Layer 7 of a small transformer language model trained on English Wikipedia (11 layers, counted from 0, width 128). Numbers have three digits each and are written without spaces.
In attention head 3, each number of a token's query is one row of weights dot the token's vector x plus its bias. The head spreads its attention over the tokens so far by the softmax of query dot key.

Query weights of the head. A number n stands for (n - 500) times 0.00095.
q0 (bias -0.192): 557619584584434371553653391405386362497519542425528495703433542681434424324628578590477457359497511538463432486439177439435656484500411420579445613541508489351343319506514447477523599647463590467472424468677623538381538379651523658611556483465275523390364523500549582461398466497421417431613636397605424449624494471644643583500526392384438453486645452397384520614526443537566610492432
q1 (bias -0.157): 582596451621472417527507523617479477569491519371514467616400609524548356424541519555373579553541370516337653612406560711493528450555488519522493500552583521474500350557535524349381556438460495411473403529530382486478421400488680410596584464529560517415479521579500387539522498531323468576484433467528521618519345495470495509587484401426464507403544522543507500622304505474443520525281
q2 (bias 0.084): 525361387457500620490474463416530618426599443520550459475535427500459543547436284621614624497544485524437467324463418449502470405510372472456382531373542609475548614518447630548392478525452536461439485521556350368616392480543583421456232392411440587607565568436439437503581498444565488700476411420445465524580503529643428471443409409459626476378473489495601547423607490353536473263662
q3 (bias 0.089): 596568586368464510647544550357484360548465500462429603452455536463384457702357471731474520515554553452493514342453366461514538507602339514394344520442479486434411474517491448466495611423445466591467597542419548521559534523575564456372438566373415648571564507461498468628300601502495449395579390547407567402452577431446455427423445598556490515551491475430584618479510586550572644418591
q4 (bias 0.054): 400529508479311474503552306372277720655603452452613413429455461558492517637447523569540544229413434555503460429567535597465563538506422511547402363693539520477589659619444303551639425517528462489331626550683592525634367544466491382541652468666548552416384554451460464497488318597559744396448554471520616572540617503486464522517429711549341485451503494457491433528468722494489459561511
q5 (bias -0.002): 343508456325553642457413579443733497430546364573519550525530612423351634638416416424514587606551583431528619415592570331484431524524455450423410517303380414563522583494577509630453526419494475543575571514503456449514407492542530480429451452319281525541602571647256553561583481423549425433433566469374393442700608653419367471503467577692632466458633520622483500356611646439544492425616
q6 (bias 0.039): 464398419462514516512482484573531484436423522567507429536522552530598619467516585577420345477461411541577532480493610493571346409507466480617705482437437550462516525535513428498487618493414509449559522468474603515537666540552599614428561442542480572506527518398746537564708536598473597613594461481543599410574414467610529427299514588382474484543473427356615471445539466473493471571386
q7 (bias 0.001): 631463555438601354407492602544604564582369503558425473489635381388441597489497494450584446665643478487578424453456585600353478473486463450416460412424561623475298522372600661607722468435561440669614539451317581328517622343657603475460489687314517421616436569489657567488526544645522402503543602381436450477519475417446448548399486648588361520665569526559304448500421428411542435358455
q8 (bias 0.129): 512332256564404453623515614523440554538480591446517348552463471661372560574372470752549618560515567478561535532378579441575436517475412305506288636483620575474485572417371605267431549472468482503647466503323468483583524388494347518464428538542325471500512537423413626482581477604583458521494558457440517488586430786672420492503465546541686518576580542410373411500649483263483275641378
q9 (bias 0.009): 348407541404388642628473589331397361524451598560570397520393436431350509624368339550576607491485423554429426430569476594570389517654613406594432503472445535494500439351422418462465586368593476454426422686321453514668428796447623479446338476436514559595611544518471316476358425579535625309571494492555474494401347744474390450500538608497524387374491322615588483440657582611385594626597
q10 (bias 0.074): 572595533325397476563387423453538437643706420574512471649551369395407393627435402542521414431445503407636461455358408290566554732456335388460558632669560449413676524691676640482434323532503478444374429401436539677491451450621572378543470417710321393469419476435473349535385470560638365420445601489596377396482509469394550554512391633592575569476675715567425488453482611590567608579630
q11 (bias -0.018): 490511455624455413367409722473429401657388490357363474507497390365527421358551708320538281675669253467372364579419567627424476503396570413468655673300626490329416486518473660354668565439369550551426456571639479460436412413510514570536541588511616456612441582384771390471343656756445466472426583474400644583716503450470691490507389503507392640823657627503396497714284321417486487281392
q12 (bias -0.053): 472564484304576573360363435531747559462512441574291416425453491413494537577485596700554423624423633270506393550491500384449299621503471497280324612494609377332538566359416763592550467432478371436402574359580497406436730360525525563464369388500323554660456500458500552451549562569634485666467416483353210497665472707445407509592491415397419604475506546592365509559633509535582460285582
q13 (bias -0.003): 567356549530401290368325702414711402667638559555542513577517395362378451569590601324493496657622418456489387423375701503551380530521672380518575532343493458724337408583455667496693540576461623280397636428675539517215640486543584400493455701364573548542440546360461333419489746595468569622421382575658398500682443464424417507207334496482529705589542581756500591417279574542681497280634
q14 (bias -0.034): 636641386388589545632189503457677351446362413662453514538558468473560582500491569613298542390515503395574458312433449317494376474448458485476560551665544541681485417371526546565459587350553606483552430352553441509542599549467544586637474437583383436557606336572654537546610288467608520587671427492606497568441456658457329542428550382476589515426459247295586456454563562653470623584577
q15 (bias 0.185): 393735394300665388419425419709528520459540618379471445565439703563452533383407286661397144240647504544236368570431563552496590607408354587521675743532378718508831410500370606508341313528623508600380492378483405587504337452669467662530643492581415444553623394726372401534326286339471224584786295508549651263471685331096476547460628451525385372492395491372216439512554488738277420500286
q16 (bias 0.262): 542409649569446687677524538508557416134326321477619614550550550429440393637614681533500658400326718593675333562417319463662558433294233535428308543612603407952356346342462548519638504538442643372519511464569461366717598571589508469421688079532511433514739700535523459702488485388688474469496563582404661528611450587304374577337457562362688464671561415473635347390590512485675339598477
q17 (bias 0.070): 422652474370556357562364460595270577489806522376404614489618570661615426504504261306448477400272339471433676374635364460393556768638163515438553485507393377552665306530504577653430546617545225507355570656496519558405386533346303504615563542418504510397404611344466615773642643642452612447457404407448470703589601454380221638500567530682512655444551551421448390493436370802257576365350
q18 (bias 0.064): 305573551714560612327569410376364528420659245426697549559205500553446610586422439563468662471561560477723568500426698646295452546662403747225468537719524508811520480140539439384338523504377451484593242659617500393459617731608496681243677447525319500452631658573392262454484488281472527589485576331397717383488377557546375568582576691435401566663441338600405555858532607393344546364349
q19 (bias 0.144): 554312482538477233696623412641214389486640102879692521625487682412496429681557591510631678458440532660315455697566582287633464625452514766560395459491354374402563446518322338459299547583661468307771588477268748474280495635315831514578104509650384614301862393527423422613444619572442535240565547375719522462411410449675540504671473321486453267414169472514760549496600764751559509601414
q20 (bias 0.133): 370393587558310352530402566504471359403520272360862440695247396642589413311619184424496543470393374464559487646591849569244642621753509534509244350626508592392614496688442392597587504570517655443545533599513694504316410333357299508578446372535633100508546925577589464272435302618346369636780408469521421491463584578475521552365475387551513539546558364753571666270669228475437606619445
q21 (bias -0.039): 436595622522291598619255584591425525761301412442508217525576475430704496621338530419662647588383692524436547517458302533545542439681345555434306660303282458559449513379500522453639709533572226579479976517375312549340323578436361706452534409699685708461327361340410480491692538475475739340644638787635466215323415387496354311284440487690562425679780362338292487338551458343577516728538
q22 (bias -0.078): 496889449649478599447339382244387415440266475546394304368542356518624640366508670527560317615255526558350565632546517438525500471662552547624426395388834410801513509531292531509509524479756219701200639596441659467596435363487517465681644539714521617468462368662814355307359319654725579361546430349381542554496393293784298845450573616426709380423647666431637771630763415586595479416560
q23 (bias -0.089): 439339783333663602823353608315263539213569738319600625548669418541335439625328415551143428455406610892452355443483611687483539546530669285514259594542292518526491566683192324544609695509548406320287617657486266259500674457482391376369530518655318663459609478352363411399527888597287398870767550472592683564639368581509340571449504500419382605381483463500601387410535329570579615611566
q24 (bias 0.061): 515500560408641477488323309418392801331545421593560583568688651422540470552455481387347546555516355438588412599743751655703519624740485561323778566551635367229443382612508484515557518845496551519596639500540389603562667493775330592414334369540722479475591534450580243516445537424251367604669515662402391500485321645444496424348492428291575686531683428511439598761396409546504290378523
q25 (bias 0.049): 309427465500128460620544778294492669608484359539421689275539594598347264364266374420233711611435756408692628385652347250348472561469633687418605577584740560598548425176606541652682481345536378391558664537231600519626370442372449500553484342562606370511528642626584396525467637468567338565719645386464350675488420279442539545508580329585459269512609521388500586461516603746596369550568
q26 (bias -0.033): 479567627217334400598358317347755492799327634484688606647353365479556455306435445574537609521529363409570537549678437508461673476512446442304299475114386413504521327588712419752242492673373555516448484605443483428656471636318570679610480634719373320485635381542280329711542476355418516584456492416426831647680459623809581371339368541189607577500407431521512378173571734492624348484521
q27 (bias -0.020): 470416402687630522294482589673508684596445253233354336346530543491350363331259610610734663446280444924543396250169434571653478483534526617455382434408393414752591496689633411491556398681595602740487449390281170362354764617630392330908487465311560355496431320557417725586464547405684656561391686592517406572646362549307508529466244431703473410487428437478526696576757677465613462622530
q28 (bias -0.041): 611513158810547560447586403483320631672313714521449245230500470478434395575867448572325470610483573619278513398458513500732602475603383372395513587405656649660654538500614566727360460450424260546649252330446127673631487302513547539412618699651272604421606339496230500358478181453449595712628300674627293634394419561612504548454530347474588354735584504616376290742371504636577620625573
q29 (bias -0.005): 600509509793674496604535487602279534653377513304560785728358573504529500449585279514552491837522395584526613094632531235612405721504557657607341181492410487625561760381534710352267303415552562470432517331477631203478230517718617382665530376468534366492344444562592450500527598687362555244601778476496487423603491754703278422759657370270451676539423686544248260364417504335474475525705
q30 (bias 0.139): 573765484410749459918438300540604516578802460588670519516415540788418520592480438401749483559417386508455525772616463551461687574547521553693347645245323439476475476525564336553488415552395742484389508554582222626550417532496366274571476397386415452504484843400627473568165496276577361628547554590245363530548447500326716431639492305512411221369360355602455384492443322533296307528810
q31 (bias -0.015): 544274452372662467613594500235338416512326496322624581460656520595484548706543410479723648396562459527597261452449705406450641314261471480775496471617484464444545419656576408613572378610424413323575420686555468792306344571549460190483536615357468672161600572706553309597542373330400429410348353493516584424792415508512540305646532444735621127581786432358544552417720520730443531551573
q32 (bias 0.137): 533490465483573554473398571402621482519546546521528413484463468553387597683486450564463583611574416576432589467443476419487453489509519325377315443592472421417554658460636387502549460486568579486502511519389446520634426557425646385608472369386412400420544521367561473524601413540581634559635370461403440471593533598518603568518484519552444488453525361540540445491472647502477516388617
q33 (bias 0.004): 272487445403546632649271516417526568233573581574416478354568500426327694513481570628592633574453461459592493441500460430625598547627560461423391487273435520571700598507613527556273466497484410452452658620259461585547430557333435408443422380429397604563698610617520557650480461559607471520573450551545445174458739671420458494612385820557652531467693483556608606410507656477562405433631
q34 (bias 0.072): 541291433571454578530596548521450459410613595550404491507586390416456514450507520487565564478360401463449551630633554348509452475627490377547539436500486613368570580448507453381644479712575634469606581591528614509463480570595447476535416532372421456458584466404464647558547471425637481529575539415452625530474631438500550486448408428517520638551562649410570552481661548519648376514544
q35 (bias 0.114): 402509356581542461577461515616634515545494681622591466521609465290431609416520425390631367650449464537497554341576539357441314474549398461570467515414468506512333485467708485607562489541402567312633477627369461449585485566515382404652342434506262543505488547527449597494579436589503685530615358332397529348771524555411325360454524550566356543357561497595595675387620565444482356457542
q36 (bias 0.162): 322580605444408607558616514454423428320617673508331508522346528446401657486478409615651565465398643395480564539678376451585595406522605601325367361465426670461536506523381434556398619383589529454514637597500525462540562522329533492549475491465671419459389544477464535657230571525613424500575457490492519433475575589419538595552461536665607549441654497503400442339649472419559459446654
q37 (bias -0.112): 539624478646583374474466563660576497556459568280492497508615289429556544402519641350578534537508494529539450572340581538455492500605419431549503472612500572319394398494659457503615458711563540659470448520544419495381404452392624475520651674416579472526459426514333473329423388508549433525508632436329640599500381406513590411338444403486405451469495648444522541663425541320506621624372
q38 (bias -0.047): 587610455548449467553555467597479601433494473403482480628494321525517613473512754503394356475362470341470588671450366538537698523509634434478653598535598437566461692479378664440431406659548515441424530442567443552168420266418485524451569656497688380517518485491591474204404476593422465549549442439626467636410518618600607511491464545494534719738494613324536435606479422557527421588325
q39 (bias -0.105): 644528497521478447313503456557429615520712358415608566497431332452602481356427619276503494641585578487405500658511573438423572465562503531440599568377451425500550489503527680347768447571608429476424484406658447513469466414425575506594514559578574530508517379506344532349411680545539554593554404531541544660453372486560680432573642367387310566578500558657597508680511428525383516497430
q40 (bias -0.001): 503309433651374479385488658520434387415406428397459494486509344377751399483532434419559524524548327663471447599305577409553462416543467342536476655514705523315406348536555506412343353663608473463392411467491568579309429438447503479398564595460662524619451427545562531411458345406613557426596494378366544426665471482511514389431251433417479482538419616332471477494400491532406455514304
q41 (bias 0.052): 360509479442301650623556581569482419448598308736536448415603636541427654458425155316451438355534500661442546382545444612416494462562447564535531609547422634458396400578503340625379581336488531663435569618265417726699351627592594423428654432522509511582394346338494453548604482469461464512606506446627497417355405453512395468396601549559408472396557392356625572488555594460411488500451
q42 (bias 0.064): 532497715475491459412577431486486604559511564471701559532663422467610590540635542429524476503410367359488447556635429452595474461463488526642607419670497705480485556551648491429608514500623536514491364335475680449410452528485500675587529703549500343608494523452854554245461474491279631452398607641383637525488665352457581575560376679530506418526491380400515514468491617526432452454609
q43 (bias -0.015): 500589487422487505522508482598415539691469482510727415448594414527579518472384503545326519380341677518405688518417556523721447566515569513497599406515451616523545419559401492503586423451482565359321534441467444436452543441405353465376414535379469481536510490417410365472478303563542620452497445637503351506448518416587472418634614453532508374426417514566611581505558363337315395572590
q44 (bias 0.030): 444513529614612652548590523400336506391500697555601428562552581551668429648523550430477510568453414345345563278658527405641795588554523543344517477649571602406262562570442317477559571436605550430481455544566437699342406347299333510490386487534432425527660366533474472370334506401471427667656491558565451624246730621583623370676490333497554442523326308441707584616526585497444592484385
q45 (bias 0.090): 633573335547462555723738450447557584339670490437365494416278224552310682440587382356425531496441541431367538480560586592623694673457455398665541569549423796520360463365507511490584294660531364447424473396705500746302594388558524290528517375553399488704463493566425553479581440647514377576279507598591372396486520444520513494367705517344369546572453472469609537673610439371585606659568
q46 (bias 0.054): 478370411354534492364470607478467541530731596581496689415596545565619389688408091595451534620527575796579553253482664289683470608496321617508454531648537406548594369588548369428306553452571496430522489335278568641535237536474433542438389393613404503493623571771300381645543463553548314470232410392403560488682117631672493624401594687626675422413651598685597374467681586537511478526489
q47 (bias 0.052): 459273419535638564704425416496547529605609434576283599658416603310386350489573417614452749496458724564586615518722334511638633528565707574580515345360518608507493670526595332563386556475626728424720281523586601539671492835344485594515559334585500591702360555632358765558638489559408554394507575290644437449644667534467496279504251637455542508359380582549392537271579585619269611601530
q48 (bias -0.095): 659341536385653544511401443653450403537571564450608272439241543306189410461653515408332629365485485336322642543557430619576504573394485500537600433577611547651310446507428077442572304312402403627468775489611456532500430363467522603578601537511493576517594432511606437580377450435514606426300500298493727317615667429281550345628376272352477481416625580467391632571584420699300486394413
q49 (bias 0.124): 603492563315712612674443602574477449263473575660777189468535579410458591617297614605552557554118476400668488520465597589439627508357573528636403520288488687642436484407488488560520477235460251679771830227693636350362326357636444412324472500662579496408333595463648362363352473719456647366519393677492528496290464697496335613593704353419331670464543475400588531539388432209528519512400
q50 (bias -0.136): 601496658307273610585287408489771519398527339244689352562704550528590523561546468677422631383623742683422684434431532545463232746379417551580607488369611430554477527666746420691500581356624341750424508603611520402496635425465395465620431512488438507557245589361465429577368362372481141401376329403508400431623621576727500614386761535643774464278473476477469389534512380659676398333570
q51 (bias -0.074): 485414387539511348462646624421576398556500409616482609621602646515486292764731628668430444511666437337400367599294421543648419305579567537496444206642547459529478441421694355396452563543515523612353209934266496625726575385611423653455493399469369507606408544293478393573587413493548378395600422589562471806577360492407329298464585412504645611296594593311504482334511349338396496493552
q52 (bias 0.080): 564404614757620405260275504241802411689391694756657472564593525588455200462299726554401356597461371673281509564596500454643705496579335551526665626570437474703440462256462465444466589350342627429463273303956547599334491359406355435491585309424466640484628687339753562638623395449538421587632471670479551500805509605783555654797299585413611602637366482418432314559646585607431305358320
q53 (bias -0.115): 296324491402567384482644321348561360424561504413319652491636228719432636691465685453558477780482286189455447663670536569521571440431212771162252591461566465570375354509491573389685445444522800331698491409697255410668667478816412572751452437523592568701306606450380658222724548336588194689543589459553610444628740550504229580305656429378532509518531393513580412413281739908545513569598
q54 (bias 0.166): 600453888377634345690373365296463216483606299709517718483323434521448587594606351681592343172577483540283387492459386464810375592694614433298534287528660767682437691368653328646616311386301577561508775474702471548526398650588388580671405445374558485531587537547437347417431553546616686576524416392591417399479492697610246346447475508840470470688611483441463775488391654396375286374550
q55 (bias -0.055): 708347310548672698760284315537246508492447298606550746285554413170472463606406449456450436660611349468596554604435428516556496652451775362801593568653335204578315617160574474554525338337396496500565467517346399621500419621479417462380450606617269401311512276440412315674496475379670338500395504604459546806719688444606496235316592383594755621596791435693667471471483600567492504663437
q56 (bias 0.084): 623429504616667491273496401543521569460299474427291608743574496482614743543560138407324496554469478597672725701307291301584636504623638619694504800767768688578381631585483414764461500817356424372393336424579377504527603457557531496662461375568608667476230591500509424468455517276409688638627630037278413495474460514517474517239443391196359300469379518593461297766602303491641407808465
q57 (bias -0.057): 427487380268374643504430428475618385365652411597590648615602547403542829695246579436336390487500491429548292246686522454475560450245447586402334276383666366667587642636671598530765708492586350302592704518423361754478610605708221500566611653446466457620436539628543716446229653491410345566383356696616521405273910438387466231487574306447339384855407473400530343352526298616747521315487
q58 (bias -0.111): 636463423591838803509348554179464423509482379536242353536306279505289743763455226490217463443491399662377427282518560447461559386650588299669523486500496418374569491737626514395604565704282626562611509430529560526477491350495473748481667394310509409534495617375624496543416527682563500643306448361382360538640331116766863595491888382635802514363491371395445846215537804377290337522742
q59 (bias -0.054): 275555574619550588374597451712418393504516660754318452583492727650528376353480322522667606629372450540291379724332593334420604640257754278646191509585657171653550587398558479743293437736409491553739360564628311355803564306446687572393525530669537568750392434343446311291663504383570520386468592542591479303392450513524475599679609500551522578433607487752663603332529729300387472683634
q60 (bias 0.038): 368578513397363607305236588500492428723454483312712159546344635649385711554717448491432404390670586602538397233592920603533632340500561265522336578681508479753453364400251412598415427542334666612541521522554620562618352723718402470421470487500525697543394377709723249723496596363563156582615753437665390688669692561517525270421684483543425416432337393337705475558642517313590517562312
q61 (bias 0.108): 610349550232423479421659721260591684590740696700290504479311358639635450305330457558445552539725487402585568416450711590557766545492521640478539548541550365580619508569672867594513416686318318384430621370563436655296595722398589423874328582425517631351475609478423455434325483178601339328533808449618567642651453530554100588384249432418408698407571646594504341566709394365606652446602
q62 (bias -0.021): 488466537509694471423538788504581577570291423653402594761516524618413394460411638626455492351550678741269525496577667432555324567512254727364508571488606562337446574575414428851667434416348411468288666319648512325521450516632553122707728446620524578394189231450558631659687508228459440437281346591422573552676426513408593699532393488395487462240585556657644577246326570364240540616657
q63 (bias -0.128): 266222610239530470412742643633417386491280341517437407424475732601594306408508110410218392416444376447705671614546241508732746680533526257535500435430466615420556436600412482688407456197356500558690613483392350619565587537453479453286462474318471280657280677400320406478268224521420521336504606567602601625280376412637400516421333555496703544543596433419602483821573521743479624429846

Each question shows a short text with each token's key, already scaled and adjusted for position as the last token sees it. A number n stands for (n - 500) times 0.0016.

Then comes the last token's vector x. A number n stands for (n - 500) times 0.0092.

0 " being": 500421465510587507386495569538477416487301521643541444562665512384643405456567404478641504542487470461491509600462553404506398515573491475373703296551423410426419572551548455300640333571425625
1 " promoted": 575532453454623453383447443556540423344321613750611491570563621411570371514470311309647450597579392460464474562455456456454451524626455483547737235510499261565410669532449466387497475422446636
2 " to": 590571529535522474433487515520472370374370601661573397622522652541611440364490335376554521698517508480511429640480467352511507492491583464391681301577450266513405607482614347492517414499521452
3 " l": 580723513590551556370477443628485396548337748714555423773513541569490406489504529403468535583537548585444437522260427475299566349560508583479597384507479440373292632358636249424515446544361513
4 "ieutenant": 450519573600544463423460435629478400378397697631606567581532611438635396465440537392602574554582628553392442442433378451497569441484471557512505337634531277332526696511648298360152531396316579
5 " general": 462523494619532519359444495519527431464483621713662460679592442561672581431542277308509566531497519501467472464456396481503444523521447576550627279687428470436299561428600336391343476644454460
6 " in": 378454599518470618435505518482515303434384635611511458593436571608791441391466257455410448595565465550491503501448418375481414510535567472411700307554510438444263501504553373411534468598469396
x: 685537589497629645643490484492460582530564566407446496471480512233677588652434537489496457428434665426439543559549452481555406382353397474623602547519387555504572484102503464568397478718535630516358551528370547664430357610467395377486473513398416469533481535624419423654532435596383580597489628577442473610477362744399532574405397639537478349639552558637363432388533431480522462450432
Which token does the last token look at most, and with what share of its attention? 5 " general", with about 40%

0 "6": 491506484583561441412488487548527396412444662595541518514511663288733580403278703461644484571401481352454451484490450483552486527573434650566615145542380329539384628475379598504521450534353585
1 ".": 601533517593611482443431355480460297485504644627620538586610672363658555512405584604573521644428404440510533643362511489493417524621474580440678298561300362459500573390456577449573423592529494
2 "8": 490644565548578519436401422602604314472570545605575462525620559304665413445415740600544572606254547517438430573458502497544476527610610596518619032463368179647541495526550423614691400508478660
3 " (": 615713566555645433436463603575596241508434581695555292275598484326607564403352560606648489597571529573529440557324491330396317428576499552501697248592307313509539629339439653625698518535437705
4 "2": 536517528539515538554417478678493276441432584547475419481380569280615497398430451598574603524682475596621413530443396508447543463566550563627524348318299197509480647572480579731512398286461888
5 "0": 523449448479496514499430603516392292419383582588364426496496547421523519334378469526500557504708481498638535550514595437464436486616512592617544387375397315505356746364390573588577384217350743
6 "1": 614491502512441480509424565486496370487611656659411475462494713291588564317378756399473531471642439420512427501483631545394487491560548518612497248479457408445315567549443449737739628217270658
x: 489610558467554587499368502447394534560655395596548528664473324436437530537726364573559666400517568388292338525563466499578582640536588385481541468460291539577657378685411517440451467483500555464400433530447633674504404300411564504492491378472415331505662630529588497530520497454290325390602565658566500445579498462736427650449537601422541417634609241286593562402635658390425595391275
Which token does the last token look at most? 6 "1"

0 "==": 418433428613696360388303357662479255486379628733651542420640683430625411470646534542567361500521450417393445520290497610385325426681518757542659271612338369444251480307403541437446194560537305
1 "Pl": 544546474478547528403452565516467264484303531693670442572652439447526531410533552492448527575669474428378459521364444514443475530599486674617702302685347333612456374261213514402454355669400400
2 "aying": 573404518495473513547440610512451371436372525591724420627717533533587500356607478450487507526679502500490409521484397482605486541549500680673694259644388179532436477415451609426324408603478358
3 " career": 448427468450546459408435561542585449421331432650692443625644481436595503568562424307537434579487470506527449424561411425596550517526431721623612269522501332641404514331575532155312249704316488
4 "==\n": 536537489469578562350401404543612291501378490468520557420624557393536451452487481599449531734504628453437475612469396441510396528615518606392794156594401322404313403486392495506444315608577483
5 "D": 496476508567555506551544555596546304404420570511385397508532521454378468508423547662456579705520624657512556591404383327506589514558453510558672421502356370373482438498418485452480549589455606
6 "up": 413366495432527583520472524567503237680391634309438548278222631542283484266469228613475633481583442532404529488433401487439435340563298464597600263545342440398334439576465617322538614624711634
x: 649371620400516212614414482434660579470600483429507562660304461391395566442578491545477388326559486569352698486583433485471426574580414365564403357545499610598447674454472596525492537426597592458439442506376563589356415478445504368646468545375479411379477717603549643468547582453942403406418682494517576417483387484448359617534348609641574312402399403452476473382642525561531621639716
Which two tokens does the last token look at most, in order? 4 "==\n", 5 "D"

0 "0": 484491535545585459432502460613473379384458653577540510552615613278676504441342599361519437602464474415453494515491493542484409551588518608555679151451420321563305607454473594461479368531432554
1 "1": 520557511511569479420552436578485415378484619569483535552558640206666546461248672334573461573455503495487537526519453578466446565554509603581647102434425351576230526475465567580496489519414515
2 "9": 466504547540538509446529434522462379282440583676507506574583661265705577412228605390619353547486525515522538495516476515485454622582485618650647135426400311657259551407431471635429525493353502
3 ")": 480609480511616528389505495554477380481363566637549378503423457430634619476294641509516480457439508471436464582321388427553420524572544536488723377600444253518493516338545637376511515651504420
4 " |": 501565545563526589486449442656508266438377617646470376546517418449476430420336557749604411544395530618564489598379466427453528487540644609438672331390334229464533550397507578422547411579626284
5 " ": 507484488625444651455403532683608295414323685579420368610437353357473565358379625642714639381441495654565406695412470391460582564555630488623577428309365330558589484414531629409600395417658341
6 " |\n": 449546487532506579426465419609504239491235552423540507442643600431282468359432404552435417511530562603393514583392369418449587486628590554384697414396431356512373536376532646391509408520628360
x: 520349584382405333653458482448601437465571413413472512538233562307388491434307547429509526503537668576460531580355584633616409443522368543721469553430406633535545617366336409477604670770550679364621521291645435517562400555489375311569444430387576530536584525670611540561374617517461489305495717580429511425623431551418513480467430522472471517739643668509434415426543355488659572418400
Which token does the last token look at most, and with what share of its attention? 3 ")", with about 50%

0 " Hockey": 467523442558550453426440544591514334453419606614556552656514579461547477512535529459556413651476471463513498558453427476527462483532407545475678389654533491326367366504581476254276510568391419
1 " League": 476530445553516473441467486581510353431436619674556551624531507409644437482488465407527429727490415491462486541485467493467450548506476547504790346585511326430305412506485445309261436594402456
2 ".": 595468494533527553446444362443457346511469579610569556555473594477639373542541411660420524716418507491566562657414403503515386573612502531403738232545316297336425465425490505449474382586573434
3 " She": 537715594513630588380345489547466233397283547624420354559424443562667392541300542640499548559463417557473376635296464274539348486696533543478719260689218287400425399475504594592543466666444402
4 " was": 449559475480472530450462577508463373439301582697491480454552465465685441512488529592518572612505418475523384616514546373518398522642592433447764295598290321405476429415479489443511470616600407
5 " named": 443463468519448470431494554596498280281325654799542389552677581415536442476439392559559456554617496482547413652453520428399487433659583550601743255617376256519458555462532556436498444514567381
6 " to": 483460450536403486392495493560448293314318632744555421627657686420536447435367477472465493546549505490540553551396449442440560488548661530454686388630518251549348638482569465521498491517567339
x: 485535611294527465505619382543431582559560371513495468465483374518820522455501616590651729553372560484535653570433499546532461431690381667487504458495378646646575470231381432622386518737384539348541520311432584618493360384462365383340457318476542445560535420493530444592511339608338552530425684496370587523654430549288616633540464409454405375624531540538446490295641646477629525441528
Which token does the last token look at most? 2 "."

0 " |\n": 446425521516610377318429413594458285575307522438531579459638630460291454342458423564328417578525534481624479457402475479489527497701532603310714355508434333385345538369527679334518361569591505
1 "|": 528521601546617537466352464522428241458332619595557586523562550565408491442524526662501390605526486410448463592383477455478521485647581595271727282532381279355465486330460672367509515620486490
2 " Guinea": 552531465609585464369364426557500346450465692500558648600638538517357408386539710604399390526540514483411437457362376490474564449580357722523519357421423312637455376496527574158421468591502655
3 " |": 508560587551550527529439530607496331437367585615418490586495459346306365424567565809462405423508529572584542563459435442483580464579449677344487167484363315349547416552503612343481395680499460
4 " ": 462581514553485541550407553619532391424304692580402554646579493310289467341483655787576684434674434575549445650422470428492575527585552485502452265418429371497466485469513650384582457548534489
5 "6": 514458536558445573568371497601443313454419741504409523564472470355389349442437557731554589429662529552612569592390406443493519478601483605598420217339520243518460546497474599468552518476447479
6 ".": 482529419432289585583387455513477352444357659729588553662629593244426433518473691635516511446769470500563618509391587364433506487689455609478415261478519335496468632505459551477634559559381378
x: 278495585563481387516518487359464565424440435573597550521465474528343500580534468530608606515396477492414488539500697624473626460421653650491602495364354538454856467428354412370322680546393631500689306433523500634543233563717399381477318575313588416478602695569443515549386687448343467567698691626435389572377561320560425592500473454439383346592463535558612550373661461402478478577502
Which two tokens does the last token look at most, in order? 6 ".", 1 "|"

0 "2": 462538479559505476451510475576532370438409641598590509624489643228743560407300588487536558613484483401462502486454461547473443544632469625542624188446401360519334543532438443467490467522321573
1 "0": 522579555557532485523439540492477389388391645614575514595531586307661626382323563381491477601526538505497533538514615515444439573630533644591582233509447379538328633443487545480509383422344491
2 "0": 485528470436557434499410495512546435468641747648541490534634663353691644490343770389440467559508584518509493594475610562359452529583555601591519141580462442469254515554489452611563453466414526
3 "0": 519548491542531447443476476561493446353380571685625557516578679265708594492370528455522425629540501524608544554513494503488478574607426615565621106457431375609182562496393550562454419551468522
4 "–": 598556541580581478397434556627492329372423462611440416413497540313498690470277621323613388596556576655488493600424524352428395568511439511417691332452469245636239654351487523606420472529421642
5 "0": 465546419456481465450385501526504421437475602625430575421340552453508559529398599557525575414629429519479390517451448490427590465578429607588694356480429377533367561446544487539350276492628742
6 "1": 560481452480474466426430451530450421455377387640386631494351630288570482401391645325585456542520477461507518541445365542375479442580429527530670208455486379586251557355654420591532542527584643
x: 580785623351450455661432410395402511476707523613618499568484423584577592728666410437447656420474513334402446515529551710616597639615363456492526467550543662529482437436544558678543694581273486427304422355532485514501298373438463466398408358378603539374598676515583536434472479434562369479595622735512444445585470340438417442613503651351502281674480521425500325423645476510384450348465
Which two tokens does the last token look at most, in order? 4 "–", 3 "0"

0 " Indonesia": 466481396494558479372493423579501364381405683610506462674613412407583382443443453457558451677501478526503465442437473508537481568554490600509699349566332479464324380531454531304334589516426462
1 " |": 520543569568606558512453425532502275446410678681421403517441419474532305420385360698478487512459441431430491552359460438518471547670579562420583198467263361296363417491382583444535503404456347
2 " ": 475590562489582584519390480543594312452373805627380395580475419455529448316354496644598782370576506448493406645322477404437532587669631447568476315395347455425366471415395534452584481258438457
3 "8": 544514644563504630588407461515499295441479744577410370505445398450604307397378442625518590349541490556530500553399426459478504574699564577674460242267427285487417509433411486501589579307399468
4 ".": 464472518533349624568367377469504283467467760739614492598552518388626476497462594527584521411622582472576611642364557402392507541720517593513459362474440398427410583453435487485662576386368368
5 "7": 528410531556468599491366415496654299446554593550612522590546649337658356359538597621456656403357451527514533558475514431469555565667524580547404014429445240517429417437546395590722569439284610
6 " (": 381357448557498583508501619553705219444422558674668307308566535300635495419509416572587587520563538623546540618370568242439369515611511538509550213583387376410464566311477618683773609475326574
x: 714321474511569478648335415434485473441469305538696523468488542512389395574632499508481594349406577651400454601649449715474502319432522462509537564430420593641597383462165379396313535333466506401451575384534604575642355571640623548565578409344502372371516631770528627442297523571460565461490470646592421322431457448657616623581344471547410426552507363548600577495675509390410642536654
Which token does the last token look at most? 0 " Indonesia"